Layer 6 of a small transformer language model trained on English Wikipedia (14 layers, counted from 0, width 64).
A neuron's activation on a vector x is SiLU(gate . x) times (in . x), where the dot is the dot product.

Input weights of the MLP neurons that the questions are about. A number n stands for n times 0.0057.
n0 gate: 17 1 -9 -10 5 30 -18 -21 70 -40 -17 -12 -23 50 25 -95 8 52 85 -2 32 -21 20 0 -13 -48 -28 -30 27 -41 9 -16 24 -6 -5 7 12 23 24 1 -19 19 28 -12 -34 43 29 54 -21 41 -13 40 24 7 10 7 11 -1 -35 -2 -3 -9 -15 9
n4 gate: -1 3 -32 11 -2 25 18 -15 -29 2 -11 -40 -20 -14 -22 -7 -9 9 -31 -2 3 -26 -16 32 9 -3 -14 -5 -10 7 -6 6 2 4 8 -13 -21 -28 -7 -38 -33 43 -30 -28 -5 -19 16 4 6 -16 1 4 -31 33 3 1 35 -29 -23 18 9 -21 -11 10
n11 gate: -24 15 24 -46 -4 -17 23 14 -9 7 17 30 5 28 8 -2 4 38 -14 30 -31 8 -23 37 -34 -15 -21 14 -37 -27 -16 -4 3 30 -35 34 -56 -14 9 -13 39 -37 -12 20 -6 -16 -23 34 -5 -36 -15 15 -6 -5 -37 -2 13 -33 13 -9 -7 12 -41 -4
n22 gate: -55 54 18 20 27 32 33 -34 27 0 -24 -9 25 5 42 -28 -37 20 28 -19 -16 -31 -11 5 12 20 6 10 17 36 33 -25 -27 -15 -23 -19 -4 7 -8 7 11 -53 4 -12 -14 45 6 -15 1 21 -73 11 -19 23 -4 -5 -43 15 -18 -36 11 31 3 19
n24 gate: 26 37 -9 25 -18 -46 -6 -4 44 -3 -40 -8 3 10 15 19 26 -32 -24 -7 -2 19 28 -32 16 -1 -18 -27 18 70 20 27 -14 11 -26 6 -26 38 -1 -15 -14 -23 -2 -58 37 5 -37 22 -46 -9 -29 -12 -51 -46 -20 -2 -29 -17 28 -72 36 0 -33 -12
n30 gate: 28 -36 -9 6 -6 -54 2 7 -3 27 -12 3 1 -37 17 -31 9 0 -19 10 33 19 -19 -1 -4 -21 -9 -42 -15 1 -11 6 -30 46 14 -52 -83 -8 8 -43 22 -25 -3 -20 -1 31 -5 11 -26 -35 -66 14 13 14 -12 -3 10 8 35 -21 20 -24 -31 -16
n43 gate: 43 -22 -43 10 18 14 -18 -7 -12 56 8 -18 -6 46 -35 38 14 -7 0 -20 1 -3 6 -21 -1 -14 21 16 -9 8 -3 36 4 50 -18 32 1 -16 20 26 -1 -7 10 5 6 -9 37 16 -8 21 4 -2 -36 18 0 22 19 0 -5 -4 14 13 -3 15
n53 gate: 35 -8 21 -36 32 21 -7 54 6 14 -41 17 -13 4 -14 -36 20 -29 12 14 47 -2 -21 -28 23 19 51 -60 2 -7 -4 -17 -2 -24 1 25 -12 10 26 -6 12 20 8 -34 -12 39 9 2 -52 -14 11 -35 -17 41 36 -1 13 -18 -35 -5 -32 -31 -53 10
n59 gate: 7 -15 -37 31 -5 10 -15 12 -2 22 11 27 16 20 -4 -29 26 -29 -15 -10 7 -51 12 16 -14 -2 22 -60 16 -14 40 -57 -11 28 -7 3 -16 -10 30 -28 -1 -27 6 20 16 41 30 11 -11 -5 4 -28 -49 -29 40 19 35 0 -1 -14 7 -13 -35 -5
n62 gate: -8 -26 11 -42 -25 26 -4 4 3 -3 35 -22 0 1 -39 0 -13 -12 15 -36 -1 36 -10 -18 0 20 4 -15 15 -28 -3 -41 7 1 1 7 -53 -28 -10 -5 0 -63 8 -51 11 4 11 -12 -25 10 15 2 -11 -19 24 -30 0 6 1 32 -13 25 9 14
n70 gate: 21 -12 6 5 2 -6 -3 -40 -44 -15 -58 18 -31 31 12 52 51 1 32 -18 15 10 24 -20 5 -2 0 2 12 12 3 3 -12 -2 -11 55 -38 32 -15 8 12 -26 13 39 42 -6 13 1 -26 55 33 33 -2 -6 -11 21 10 -25 -21 -16 42 18 15 13
n79 gate: 15 -16 32 -50 -30 8 -44 -20 6 4 -27 -33 16 5 -35 25 -1 -5 -8 19 6 57 -11 -36 48 1 -11 -13 43 34 25 31 28 14 24 -8 -20 10 11 -21 53 -44 16 -22 -26 -37 10 -3 46 -61 68 34 26 -8 41 -44 28 -21 3 14 15 -29 -43 -11
n97 gate: 43 53 36 22 6 31 17 -12 -30 19 44 -8 -14 6 -16 38 1 -42 -35 19 15 15 -37 -1 47 -31 15 -46 17 -2 -6 -21 -19 1 1 -11 -40 47 -2 -35 -11 -53 4 -1 22 8 1 -13 19 -7 -20 7 -17 2 -1 -19 12 34 -17 39 -21 17 -3 41
n116 gate: -10 25 15 14 5 -7 29 -7 -39 -27 4 1 33 0 46 -23 -7 21 4 39 -12 -38 12 -13 0 11 1 12 -25 18 -14 -22 -17 6 -24 -4 -15 4 34 3 3 -10 -8 5 -10 2 -3 -16 -8 -38 -3 -20 35 -5 11 11 -19 -20 -12 44 -46 23 -11 -14
n126 gate: 15 -12 -2 -18 30 -16 -25 19 -3 7 -12 -25 -13 25 23 27 -14 -11 20 -28 2 35 23 25 -7 -14 -19 -23 1 32 28 -6 -2 -19 -14 2 -41 -21 -32 5 18 25 -6 5 11 13 32 -48 26 39 25 20 22 -5 34 -14 17 -28 -44 7 10 -21 -2 26
n135 gate: 8 -6 29 -22 -16 -9 6 -6 12 -26 26 6 19 -18 -28 -17 11 13 -22 36 -35 -14 -18 5 22 -34 36 -16 0 23 -16 -36 -2 -14 -13 15 22 -9 17 -6 71 -29 11 18 -39 57 -10 -27 -27 -64 -1 -11 21 -33 -14 11 -5 55 -63 12 -4 13 -31 -18
n142 gate: 18 15 -5 -5 -30 -31 -3 -22 5 10 -11 43 -15 -53 -23 -2 2 -24 -6 -2 1 0 15 15 -5 -25 20 -54 -16 13 23 38 34 14 25 40 5 -35 35 26 8 -6 5 -2 -23 31 13 -8 16 -6 15 13 32 34 35 10 -17 39 -6 -15 49 18 36 30
n153 gate: 12 -23 22 -14 8 30 32 8 34 2 26 13 6 45 -16 26 -23 -5 13 1 -9 41 -5 -19 -3 -29 -27 -22 28 -34 35 31 -29 22 39 -22 6 -26 17 -22 14 35 28 27 0 -22 -29 -17 -50 -7 12 49 13 -12 5 10 -10 -61 11 3 -8 -30 -33 6
n163 gate: -7 -8 26 -4 8 -1 -5 19 13 14 -19 3 -15 -53 -24 -4 1 24 22 2 -14 -43 7 22 -15 -1 -32 -8 15 10 14 -72 7 1 12 5 -2 14 31 -29 21 -23 -30 35 -6 -22 33 12 -15 -9 1 9 -9 43 -22 10 19 18 -6 -26 24 1 -14 -9
n169 gate: 14 -14 11 16 16 -30 -34 -8 11 49 10 -11 -12 3 18 5 32 -26 -3 33 -23 -8 -7 -33 20 54 -22 -26 59 29 5 -21 22 -28 14 55 -20 -1 21 -17 21 -36 17 -19 -13 8 -10 38 -4 -3 -44 49 -49 -35 -7 18 26 -9 28 -10 23 5 -12 26
n0 in: -30 -27 4 -8 3 17 -28 18 -32 17 10 42 7 -29 3 -18 -16 6 32 -43 32 33 -19 -2 -27 -33 20 24 32 -21 0 28 4 -9 5 5 2 -10 -12 9 -15 -9 23 -36 -6 17 -14 -32 16 -29 -19 -13 8 44 19 14 6 21 25 -19 15 29 20 11
n4 in: -9 -17 -8 -19 6 -5 -11 -28 -37 20 28 -11 1 6 -30 2 -1 -11 14 25 -3 -40 -3 21 -46 45 -5 -8 5 -35 -28 -18 26 42 -9 22 3 -16 -7 2 5 15 -6 6 31 -32 -10 -17 -8 1 -25 -26 -3 14 -32 -4 -26 3 -31 -43 -16 -12 -22 5
n11 in: 33 4 13 -18 19 -30 -14 -7 -22 8 36 9 -15 -11 -24 27 -7 -2 1 12 -14 8 -13 12 -14 17 -3 -38 -21 -20 29 -26 19 14 -17 39 -3 10 33 -19 28 -25 34 14 29 -19 39 13 -5 -6 14 33 -44 -1 -16 9 -6 -33 11 -2 -10 3 26 15
n22 in: -17 -37 -26 37 10 33 -9 -15 -17 -8 -37 0 10 2 -36 -40 26 4 -5 -44 12 -35 19 40 10 13 21 -15 -7 -10 -19 19 -22 0 17 8 12 50 -27 25 27 -22 -16 -14 24 -12 -22 33 4 30 -21 0 -16 7 -11 0 -12 -19 -13 19 -31 16 -14 16
n24 in: 22 -27 4 -22 27 17 -5 -2 11 5 31 -20 -29 14 28 -8 13 0 9 34 -28 13 -23 16 19 -3 -3 17 -1 -21 24 7 33 15 10 8 -8 -20 19 -23 -35 32 -24 -21 -50 -12 -38 -8 4 4 -10 -1 3 20 16 7 3 -16 -12 8 -52 34 -19 -41
n30 in: -10 57 34 -48 -22 6 4 0 3 2 19 -5 -51 18 -20 -3 -26 -16 -13 14 19 3 38 1 -19 -67 -15 -7 13 19 13 19 -1 -27 20 16 -6 -9 -2 5 -26 2 -8 -26 5 -37 1 16 2 37 -11 1 -1 37 -17 26 -1 1 -39 31 -7 33 24 -24
n43 in: -10 7 17 -43 -19 -22 -8 42 -10 -20 -30 20 -19 -7 -2 -39 1 4 -1 -6 34 -30 -5 -11 -8 9 -8 8 3 -5 -9 -17 3 -1 -20 26 1 44 -41 20 -26 -29 -15 -11 -48 -32 -22 4 12 4 -10 -8 -1 7 -9 -8 9 -2 6 -11 -17 33 -43 -41
n53 in: -11 -19 11 45 4 12 -6 -19 -16 1 -22 -38 26 1 -12 9 -6 -9 -30 -26 3 -19 6 23 32 -28 2 2 -40 47 11 -5 -40 -10 17 -14 -5 18 3 -31 20 -14 -9 -42 37 -7 11 -27 0 -10 -14 -53 -10 16 -13 12 8 -20 -3 11 -29 32 -30 -20
n59 in: 1 0 -17 8 34 -26 21 8 55 -12 29 24 57 7 -12 18 -15 -7 -39 29 8 -9 -8 6 -31 -4 -6 1 -12 -14 -5 -13 -16 -15 -6 -10 8 -31 21 20 28 -2 -29 -6 10 -2 10 -44 14 21 0 -3 -9 33 9 25 18 -38 -7 -15 5 12 -6 11
n62 in: 4 -22 9 -17 -46 25 12 0 35 -26 -4 46 0 -24 -27 -27 -3 8 -29 25 -7 -7 -5 17 2 -39 14 3 -13 -31 -6 -9 -4 6 43 -39 -4 -28 31 0 -17 0 -9 -18 0 -22 27 11 12 -8 -10 9 15 0 -2 -36 -9 0 -17 40 13 30 19 -4
n70 in: -13 7 -36 -5 -23 8 -22 -40 -33 -23 -19 13 6 -4 12 18 19 21 -32 24 -27 -6 -9 14 -5 -36 -35 15 -5 -8 26 -4 17 -18 -9 17 0 5 -19 17 26 3 -11 -8 2 -10 -38 4 0 1 -15 28 12 2 -3 32 -24 10 14 34 78 39 33 -23
n79 in: -18 -30 -40 14 8 8 59 8 27 -20 18 23 7 -16 -10 -26 33 -22 26 -13 39 32 1 -2 36 15 25 -40 8 -2 -12 12 -26 -51 12 3 26 7 -30 -49 4 29 11 9 -4 16 -19 17 -23 19 -40 -17 -25 5 -3 15 -18 -11 6 -22 -9 43 14 0
n97 in: -11 16 -5 -14 12 49 -5 8 -15 -29 -50 -4 1 -12 -17 -11 22 -10 -31 5 -26 -7 14 17 -20 -32 4 16 5 -28 29 -27 -2 16 -12 17 30 10 -27 -38 -6 18 56 1 10 -17 23 0 -23 1 -23 16 -7 12 19 -6 7 -14 -19 -24 14 19 -4 19
n116 in: 12 37 4 4 23 0 -12 4 -3 4 -21 34 -25 -1 13 -11 -19 -15 -47 -11 15 2 1 43 16 -19 -12 -8 -7 -3 -8 -7 -17 -20 15 -23 -38 45 20 -6 -15 -9 13 -27 32 -5 -13 32 -12 -6 23 5 36 -38 -6 -38 -32 -10 0 -54 5 -30 28 -18
n126 in: 15 2 -1 17 27 0 0 -46 -41 -47 13 -13 26 6 33 28 -9 11 -11 -8 15 13 -3 11 -7 -18 0 -14 -16 -32 31 -48 31 -40 39 15 2 -8 -31 -24 14 10 -44 5 17 -15 -2 -21 9 7 19 13 6 13 -26 -11 -22 -5 -2 -53 -24 20 -28 1
n135 in: -6 30 26 -23 12 -21 -40 2 3 -31 22 47 11 -35 4 1 5 -11 10 23 9 24 -4 13 -32 -4 34 -2 -8 14 14 -28 31 17 -14 7 10 -5 4 6 -16 -11 42 -27 15 28 -18 39 -5 13 -11 -7 3 0 10 -2 4 9 10 32 28 4 38 -36
n142 in: 33 -5 0 19 3 -52 -45 25 35 6 10 -7 7 1 0 -13 19 16 -6 -7 31 0 -23 -6 21 14 26 -7 7 -2 36 -5 10 0 23 30 11 -28 23 7 -3 5 16 -10 -1 -35 -11 -21 -19 11 32 13 -1 -29 41 15 10 2 -15 -19 5 1 -7 24
n153 in: -13 6 2 66 -6 -21 2 24 -26 25 35 48 -7 -16 10 35 -15 -13 22 49 -51 -2 -37 15 -13 23 32 8 -20 -4 31 -14 -33 -5 35 -16 6 12 12 -18 26 9 -1 -13 16 -7 6 13 -12 -7 -15 29 7 -3 16 30 -18 -2 -11 -3 31 34 -25 39
n163 in: 38 11 15 39 12 -8 -6 -4 -26 -23 6 -63 5 0 -17 -23 4 -33 6 29 4 25 14 -4 7 -9 7 -13 13 -14 21 1 -24 -17 4 7 -15 5 -14 46 -11 -1 12 34 21 36 33 21 -5 -4 -16 7 4 -7 25 11 8 32 15 1 18 -8 17 -6
n169 in: 2 5 -15 1 -2 -33 4 25 -8 21 -1 -4 10 7 -53 32 13 -15 -33 37 -3 -14 -7 22 24 -16 -27 3 24 -14 22 -19 33 -46 -15 -14 -18 -5 1 12 -39 15 -9 -5 -29 9 32 10 -13 -12 -21 3 54 6 -20 -13 -21 41 0 5 12 0 -12 -9

Each question shows a token from some text and the vector x that enters the MLP there. A number n stands for n times 0.019.

"2": 13 4 3 17 33 -7 9 3 -16 -31 -35 -15 9 5 35 7 -51 -11 0 -15 -40 51 3 -17 4 -1 20 8 -16 -28 -19 25 -24 -5 -2 -18 4 -15 15 -4 -10 8 -13 19 4 -21 -12 -11 7 -27 2 -18 14 19 -4 27 -6 12 -55 10 -9 7 8 -3
Which of these neurons fires most? n169

"ow": 33 -5 -16 30 -27 -5 -46 -11 -13 0 18 -7 -3 -27 7 10 -25 40 -8 -22 -23 3 35 -4 -10 22 9 -24 -19 -62 24 -43 29 -21 27 -6 57 -13 19 34 -38 -4 10 41 1 -19 2 -1 -14 2 50 -38 -7 29 22 17 9 -6 29 -1 22 23 -10 24
Which neuron fires most, and how strongly? n142, at about 0.49

" per": 2 -5 -27 35 45 26 3 12 -7 4 -16 10 -30 -40 9 17 -41 9 3 48 39 -30 -21 28 -4 4 44 -13 -5 3 -20 -5 9 -9 -19 14 2 -23 5 -26 -14 -51 2 -1 11 -24 3 16 5 11 40 -40 -21 29 -1 7 -40 -6 16 -28 0 -44 -2 -23
Which three neurons fire most, strongest first? n4, n53, n59

" by": 11 -29 1 -1 1 -2 3 11 5 -31 -13 -7 -19 0 -9 22 -67 7 -17 19 6 -24 9 -14 22 3 24 4 14 -4 -5 -1 -7 -9 1 9 -8 -1 45 -10 -13 -15 -7 23 -1 -6 -22 29 3 -6 14 -2 5 37 -1 -32 -6 12 -35 -5 9 -3 17 -16
Which of these neurons fires most? n116

"it": 14 -35 9 26 19 14 -44 28 -3 -5 40 23 5 -1 -19 5 -5 -38 -39 18 -41 -28 5 -25 27 -19 -46 5 -35 -38 2 17 -9 -1 -15 24 14 -30 -29 -53 37 14 -7 -59 42 1 -41 -11 5 2 44 -17 -4 14 45 5 20 -4 9 -13 2 33 -37 -41
Which three neurons fire most, strongest first? n59, n53, n153

";": 15 -17 -20 14 1 4 3 11 -6 -21 -24 -2 -2 16 11 10 -77 2 -16 20 4 1 -11 -2 -2 -3 -17 1 32 0 -5 -2 9 -8 8 4 14 18 6 -3 9 14 13 12 5 5 8 24 1 19 -3 -4 3 11 5 -6 22 20 -14 15 -11 1 -9 -24
The two highest activations, in order: n142, n11

" |": 8 -12 -2 11 -8 4 -2 10 4 -8 -26 -2 -4 5 -6 -12 -75 0 -15 7 -10 -10 2 -4 6 9 -3 -1 23 0 -15 9 2 -19 7 -4 5 50 16 1 -3 18 19 12 7 4 -10 3 9 2 -1 -11 1 33 -9 -17 1 21 -12 9 2 -11 7 -19
Which of these neurons fires most? n11

" and": -2 -16 -4 7 6 5 7 22 1 -26 -5 -9 -18 7 0 7 -72 -5 -14 -4 8 -10 -6 -2 34 -5 -4 6 29 -18 2 8 -4 -8 -2 -1 16 2 -3 -16 -9 -12 -2 20 -8 4 -15 6 8 0 1 4 -2 31 14 -28 2 36 -31 13 -15 -8 2 -32
The two highest activations, in order: n11, n70

"ited": 5 -6 -25 19 3 23 6 15 6 -29 19 7 -6 33 -6 -4 -56 21 -4 6 26 -11 -2 22 -10 41 9 19 7 -10 -17 -5 8 12 26 5 8 -52 -11 11 -28 32 39 -5 -4 30 -15 37 16 -6 12 -4 9 37 -12 -20 22 37 -18 -20 -17 13 -15 -3
Which of these neurons fires most? n0

"'": -9 -43 -5 10 6 -25 -10 -4 -6 -21 -12 -33 -4 20 -47 15 -22 48 -21 -51 -34 -13 34 8 19 1 47 15 12 -6 13 -6 28 -34 14 10 28 -56 34 -11 -58 -13 -17 11 -4 27 -36 -19 21 -27 3 53 11 12 -28 7 32 13 18 9 5 -23 -32 14
Which of these neurons fires most? n116

"ed": 28 1 -2 39 31 -10 -34 33 -29 -13 11 -9 20 20 10 -21 -11 -18 -26 23 13 -9 -16 -10 -3 18 -10 12 -47 11 -44 19 37 -30 -30 23 -18 -22 -25 -43 10 1 -11 -75 -6 -7 -21 15 24 -21 1 -21 6 1 -19 -36 31 26 -24 -36 9 55 3 -29
Which of these neurons fires most? n24

"ug": -43 -18 16 -3 23 -47 42 23 11 -21 6 -34 74 -18 37 1 -13 -3 -48 31 -2 -11 4 39 -33 19 -30 15 1 -20 -8 11 -15 18 -14 22 -15 -19 -52 30 24 29 12 17 3 -30 -20 -22 -42 16 36 12 24 -27 -51 -25 -11 7 12 -16 -8 -4 5 -17
Which neuron fires most, and how strongly? n0, at about 0.2

"\"": 9 11 22 19 -16 11 51 31 -39 -44 3 8 -44 5 -1 -13 -52 17 -10 17 -26 -14 28 2 7 -12 -6 22 46 24 -15 5 21 -13 -8 -4 12 -25 11 -19 -13 17 25 4 24 -5 16 30 -15 4 -4 19 -17 8 -40 12 11 -6 4 -27 -38 3 -16 -22
Which neuron fires most, and how strongly? n142, at about 0.17

"er": -5 -6 -4 12 -46 0 -33 -6 -2 10 7 -9 -16 -56 18 28 -21 27 -14 4 -7 24 50 10 7 35 -7 34 -35 -23 -14 8 7 -63 24 11 20 -23 -2 0 -78 15 -38 3 3 21 1 -7 17 28 62 -1 -36 -3 5 22 -1 1 27 2 14 50 23 11
Which neuron fires most, and how strongly? n97, at about 0.13

"om": 41 -8 -2 4 -29 30 -3 2 -6 -21 -26 -27 -7 -28 25 -9 -44 16 -51 14 -9 -19 24 41 -22 32 63 12 14 -15 8 -19 -17 -52 0 -4 20 -42 -1 14 -31 4 21 -1 -2 1 1 2 3 -6 19 38 1 3 -58 1 30 -13 4 -16 6 -8 -19 -13
Which of these neurons fires most? n79

":": -14 -7 -7 4 16 -32 -3 9 4 -21 -20 -20 -11 -18 16 30 -69 -8 -12 23 -20 10 -11 0 -4 -9 15 -12 -12 0 -19 12 5 2 11 0 27 17 35 -5 17 0 10 13 9 12 -6 29 16 7 4 -4 -26 9 -19 -7 16 23 -35 9 22 -5 21 2
Which of these neurons fires most? n135

"u": -9 -33 -16 -16 -12 30 58 -42 24 3 -17 14 3 0 -28 30 -16 44 -63 -28 -22 -33 27 -2 21 42 -5 -12 22 -27 -1 -9 14 52 40 -23 7 -33 -18 -1 6 -23 -35 -4 -11 3 -28 -11 -19 -4 13 24 -12 -13 -18 0 52 -12 23 7 35 -2 30 -19
Which neuron fires most, and how strongly? n62, at about 0.31

"ind": -20 -31 4 42 -13 -15 -12 -20 -28 8 36 -2 25 -23 -32 14 0 20 -31 13 -4 2 14 -50 8 -3 11 -16 -9 -38 8 7 0 17 -1 4 0 -49 3 -42 -14 4 -23 43 -7 -63 13 4 43 -60 13 -36 9 -34 10 -37 -11 -5 34 -15 13 -1 23 -19
Which neuron fires most, and how strongly? n22, at about 0.19

"\n": -6 -2 -2 16 -15 -12 9 18 -4 -13 -17 -1 -9 11 17 -9 -71 -4 -23 10 3 -14 7 0 11 -2 -5 9 44 1 -2 -1 21 24 0 -8 -27 -31 13 -14 -41 19 23 2 27 0 -1 31 -9 1 -1 -9 -13 24 -3 -4 -5 31 -9 11 -9 -17 -16 -8
Which three neurons fire most, strongest first? n30, n70, n4

"ist": 14 -11 10 25 20 4 21 -20 -11 -54 -46 2 -2 -3 54 -11 -38 34 -9 -29 10 -36 17 18 20 20 6 -18 13 21 -31 -10 -43 -17 -9 32 -11 -18 -8 10 25 44 10 -11 29 -7 5 51 -13 -13 8 -9 -10 15 12 16 0 -2 2 -19 -13 -4 39 -34
Which of these neurons fires most? n116

"ruct": -9 49 -35 25 25 3 21 11 2 0 9 2 -9 -22 34 8 -10 -29 -27 0 -72 -1 -24 43 14 15 32 1 30 -4 -15 -1 -23 -6 -39 16 -12 -33 19 -42 12 25 -2 28 30 4 54 3 16 6 20 8 13 34 -24 -47 57 13 0 -31 9 -5 -7 -36
Which of these neurons fires most? n59

" In": 8 -27 -9 -21 25 27 -11 7 -15 -15 -38 -11 12 -13 9 16 -42 -21 -12 37 -8 -14 2 -15 6 10 -12 14 -18 -34 -39 1 40 11 14 19 10 5 72 7 -51 -14 13 24 9 23 10 49 13 26 -3 -25 11 6 20 -40 -6 12 3 3 -17 17 24 -31
The two highest activations, in order: n153, n116

"ict": -22 -45 15 35 35 -30 -8 49 -30 -27 4 8 -25 12 1 -17 -12 -38 -35 -8 -50 4 13 -2 15 17 45 5 18 6 26 -9 -34 43 -6 22 -18 11 -24 -31 -50 21 -8 -15 -11 9 -17 -5 9 12 -7 -13 -8 1 -41 -38 57 40 3 -41 5 36 -24 -9
Which of these neurons fires most? n24

"ian": -30 18 -20 3 -3 11 23 -1 14 -9 -26 -20 33 18 -7 2 -47 35 34 -10 -6 -4 26 18 -2 1 51 1 38 -23 -13 -7 -14 -16 37 5 -13 -49 2 51 -15 40 -17 25 49 3 0 45 4 8 7 20 -11 25 6 6 -17 -15 -7 1 -3 -11 24 -19
Which neuron fires most, and how strongly? n22, at about 0.17

"ar": 23 12 1 17 38 9 4 -21 -14 -43 -10 -25 -45 7 37 1 -8 50 -29 -23 -8 -16 2 16 11 -10 -19 -29 29 -26 29 8 4 -12 -13 17 -30 -14 -18 -59 -10 28 -25 -27 25 48 33 41 25 -27 8 -27 -49 -24 0 -19 19 -21 16 -27 -1 -11 24 -47
Which neuron fires most, and how strongly? n24, at about 0.29

" ": -16 -32 -19 2 12 15 -7 15 4 -18 -33 2 -24 5 -1 -4 -63 -13 -16 7 -8 3 -26 2 14 6 1 -5 16 -26 -5 34 8 4 7 -25 14 -4 14 -10 -17 -3 15 12 -4 9 2 -10 16 2 -5 -15 -11 17 9 8 12 16 -50 2 -7 -11 9 -29
Which three neurons fire most, strongest first? n11, n70, n0

" became": 13 -5 -10 6 10 -20 6 5 7 -53 -15 -8 -20 -6 9 -2 -58 20 -2 5 49 -19 1 5 29 5 -1 4 12 -16 -2 22 12 2 -6 16 -27 -22 6 -8 2 3 7 18 -13 -40 4 21 10 6 6 -9 -25 41 0 -36 -10 23 -38 -14 10 5 9 -24
Which three neurons fire most, strongest first? n153, n4, n142

" called": 1 -3 -3 35 5 29 -4 6 6 -31 5 7 -11 6 -21 4 -62 -5 -23 23 39 -28 1 2 6 -19 29 8 15 -13 1 12 17 8 -4 17 -6 -19 9 -11 9 15 9 24 -3 10 -17 36 10 -8 25 -3 -11 42 -9 -34 -4 17 -28 -27 3 27 -1 -17
Which of these neurons fires most? n4

" inst": -15 -25 16 12 52 -16 -9 25 -15 -8 -23 -8 9 -8 43 17 -14 18 -47 6 31 -33 7 22 16 10 -12 -21 46 9 -22 -23 -32 19 -14 12 20 -3 17 5 18 9 41 7 26 -9 61 52 3 -7 -14 10 -2 28 33 22 0 46 35 -57 10 10 23 -13
Which of these neurons fires most? n163

"eed": 5 37 -32 46 14 36 -39 -18 -32 -15 5 6 4 -41 14 8 -25 43 53 26 -7 -34 33 13 -24 30 -15 -2 -19 24 16 19 1 -28 -20 -22 4 -60 30 17 -57 36 26 28 8 -10 8 14 23 -25 17 1 11 10 -2 4 11 52 1 5 6 8 16 -4
Which three neurons fire most, strongest first? n79, n53, n163

" of": -4 -16 -22 -4 7 10 -1 21 18 2 3 -16 -24 4 6 19 -62 -11 -1 3 -11 -15 2 -5 28 25 14 4 12 -19 -20 0 14 -5 -7 13 9 -11 14 10 -9 -3 15 26 -17 15 -13 26 9 8 13 -15 30 33 29 -40 4 16 -40 2 -4 -17 -3 -40
Which of these neurons fires most? n70

"es": 37 -14 20 29 27 20 -18 -3 -17 -19 -23 -21 -38 19 26 -9 -45 18 25 -2 3 4 -1 -1 -2 29 37 20 -3 36 -30 12 12 9 -8 28 -21 -44 5 -17 4 -14 11 -12 -39 15 -32 54 -12 9 -1 -11 28 38 7 -9 22 10 -16 -1 -14 23 11 -29
Which of these neurons fires most? n59

"s": 20 -20 40 11 8 11 29 -33 -28 0 -52 -8 -4 -2 4 -12 -48 5 5 -22 19 2 8 21 21 2 39 -4 -5 11 3 22 7 -28 5 26 18 -31 -15 -7 -44 24 -13 -39 12 -19 -9 16 -19 13 -11 -8 22 49 24 -47 12 16 -15 -10 -3 -6 -11 -1
Which neuron fires most, and how strongly? n53, at about 0.42

" in": -8 -23 -15 -9 14 16 -8 25 -11 -21 0 -32 -15 -17 -1 12 -55 -19 -8 6 4 -14 11 -3 16 1 -4 3 2 -9 -19 0 28 -6 -2 2 4 -7 42 10 -16 -21 20 19 -11 14 -2 34 6 14 15 -10 20 30 29 -35 5 19 -49 10 0 -15 23 -43
Which neuron fires most, and how strongly? n153, at about 0.14

"ion": -18 34 -36 4 0 29 0 9 -8 -23 -1 -3 9 11 7 7 -46 21 34 -9 -6 0 11 0 -48 66 17 -23 0 12 22 -15 -28 28 -24 -35 23 -21 2 -35 -14 19 -15 13 -5 42 12 49 -6 -8 -20 -5 0 31 31 1 2 -8 18 -1 0 30 38 -40
The two highest activations, in order: n169, n142

" K": -16 -19 36 5 9 -6 -10 31 -6 -26 2 0 -4 13 -2 -9 -41 -10 -27 -11 6 19 -13 10 19 1 16 20 30 -29 -17 8 10 0 -3 -21 6 -10 25 0 -31 -22 12 -1 14 -17 40 13 2 -1 2 -18 2 1 -8 -9 12 9 83 8 8 4 9 -6
Which of these neurons fires most? n62

"her": 25 46 2 19 14 10 -10 1 15 17 23 -35 27 -8 63 -5 -31 16 -3 9 -37 8 -4 58 30 -3 26 20 25 5 -26 -13 11 2 -6 -16 6 -30 58 28 -18 2 -43 -20 50 16 13 21 -11 -22 19 -28 16 5 -24 -7 -5 42 -18 16 -27 21 31 -4
Which of these neurons fires most? n116

"ation": 15 19 -3 -3 10 36 -2 10 -31 -10 9 -9 -8 28 16 1 -60 14 41 -16 5 -5 19 26 -24 3 9 9 -35 5 -4 20 -4 -1 -11 -14 8 -54 -6 -8 -13 8 13 -7 8 47 -32 29 -14 0 5 3 0 34 0 2 18 -5 20 19 -21 17 7 -18
The two highest activations, in order: n0, n169

" Rec": -29 -1 10 33 30 18 36 22 20 -19 -13 -42 26 -30 37 -13 -9 -23 1 35 -9 -22 -1 42 5 17 -1 9 28 26 -44 17 -9 9 -27 -30 25 -23 40 31 -39 -2 21 25 40 -16 40 24 24 -3 1 18 -1 21 16 -5 -12 21 51 -4 -4 -19 29 -16
Which neuron fires most, and how strongly? n126, at about 0.18

"S": -17 -1 27 25 17 -4 -5 26 0 -28 -18 -41 -13 -2 31 -5 -34 0 -29 1 9 -1 -17 -9 -7 -11 11 -16 19 -24 -35 26 19 8 -14 0 4 -20 51 -2 -30 -14 -4 11 11 19 14 30 5 32 10 -11 23 19 -1 -21 7 -8 76 3 3 12 1 -3
Which of these neurons fires most? n70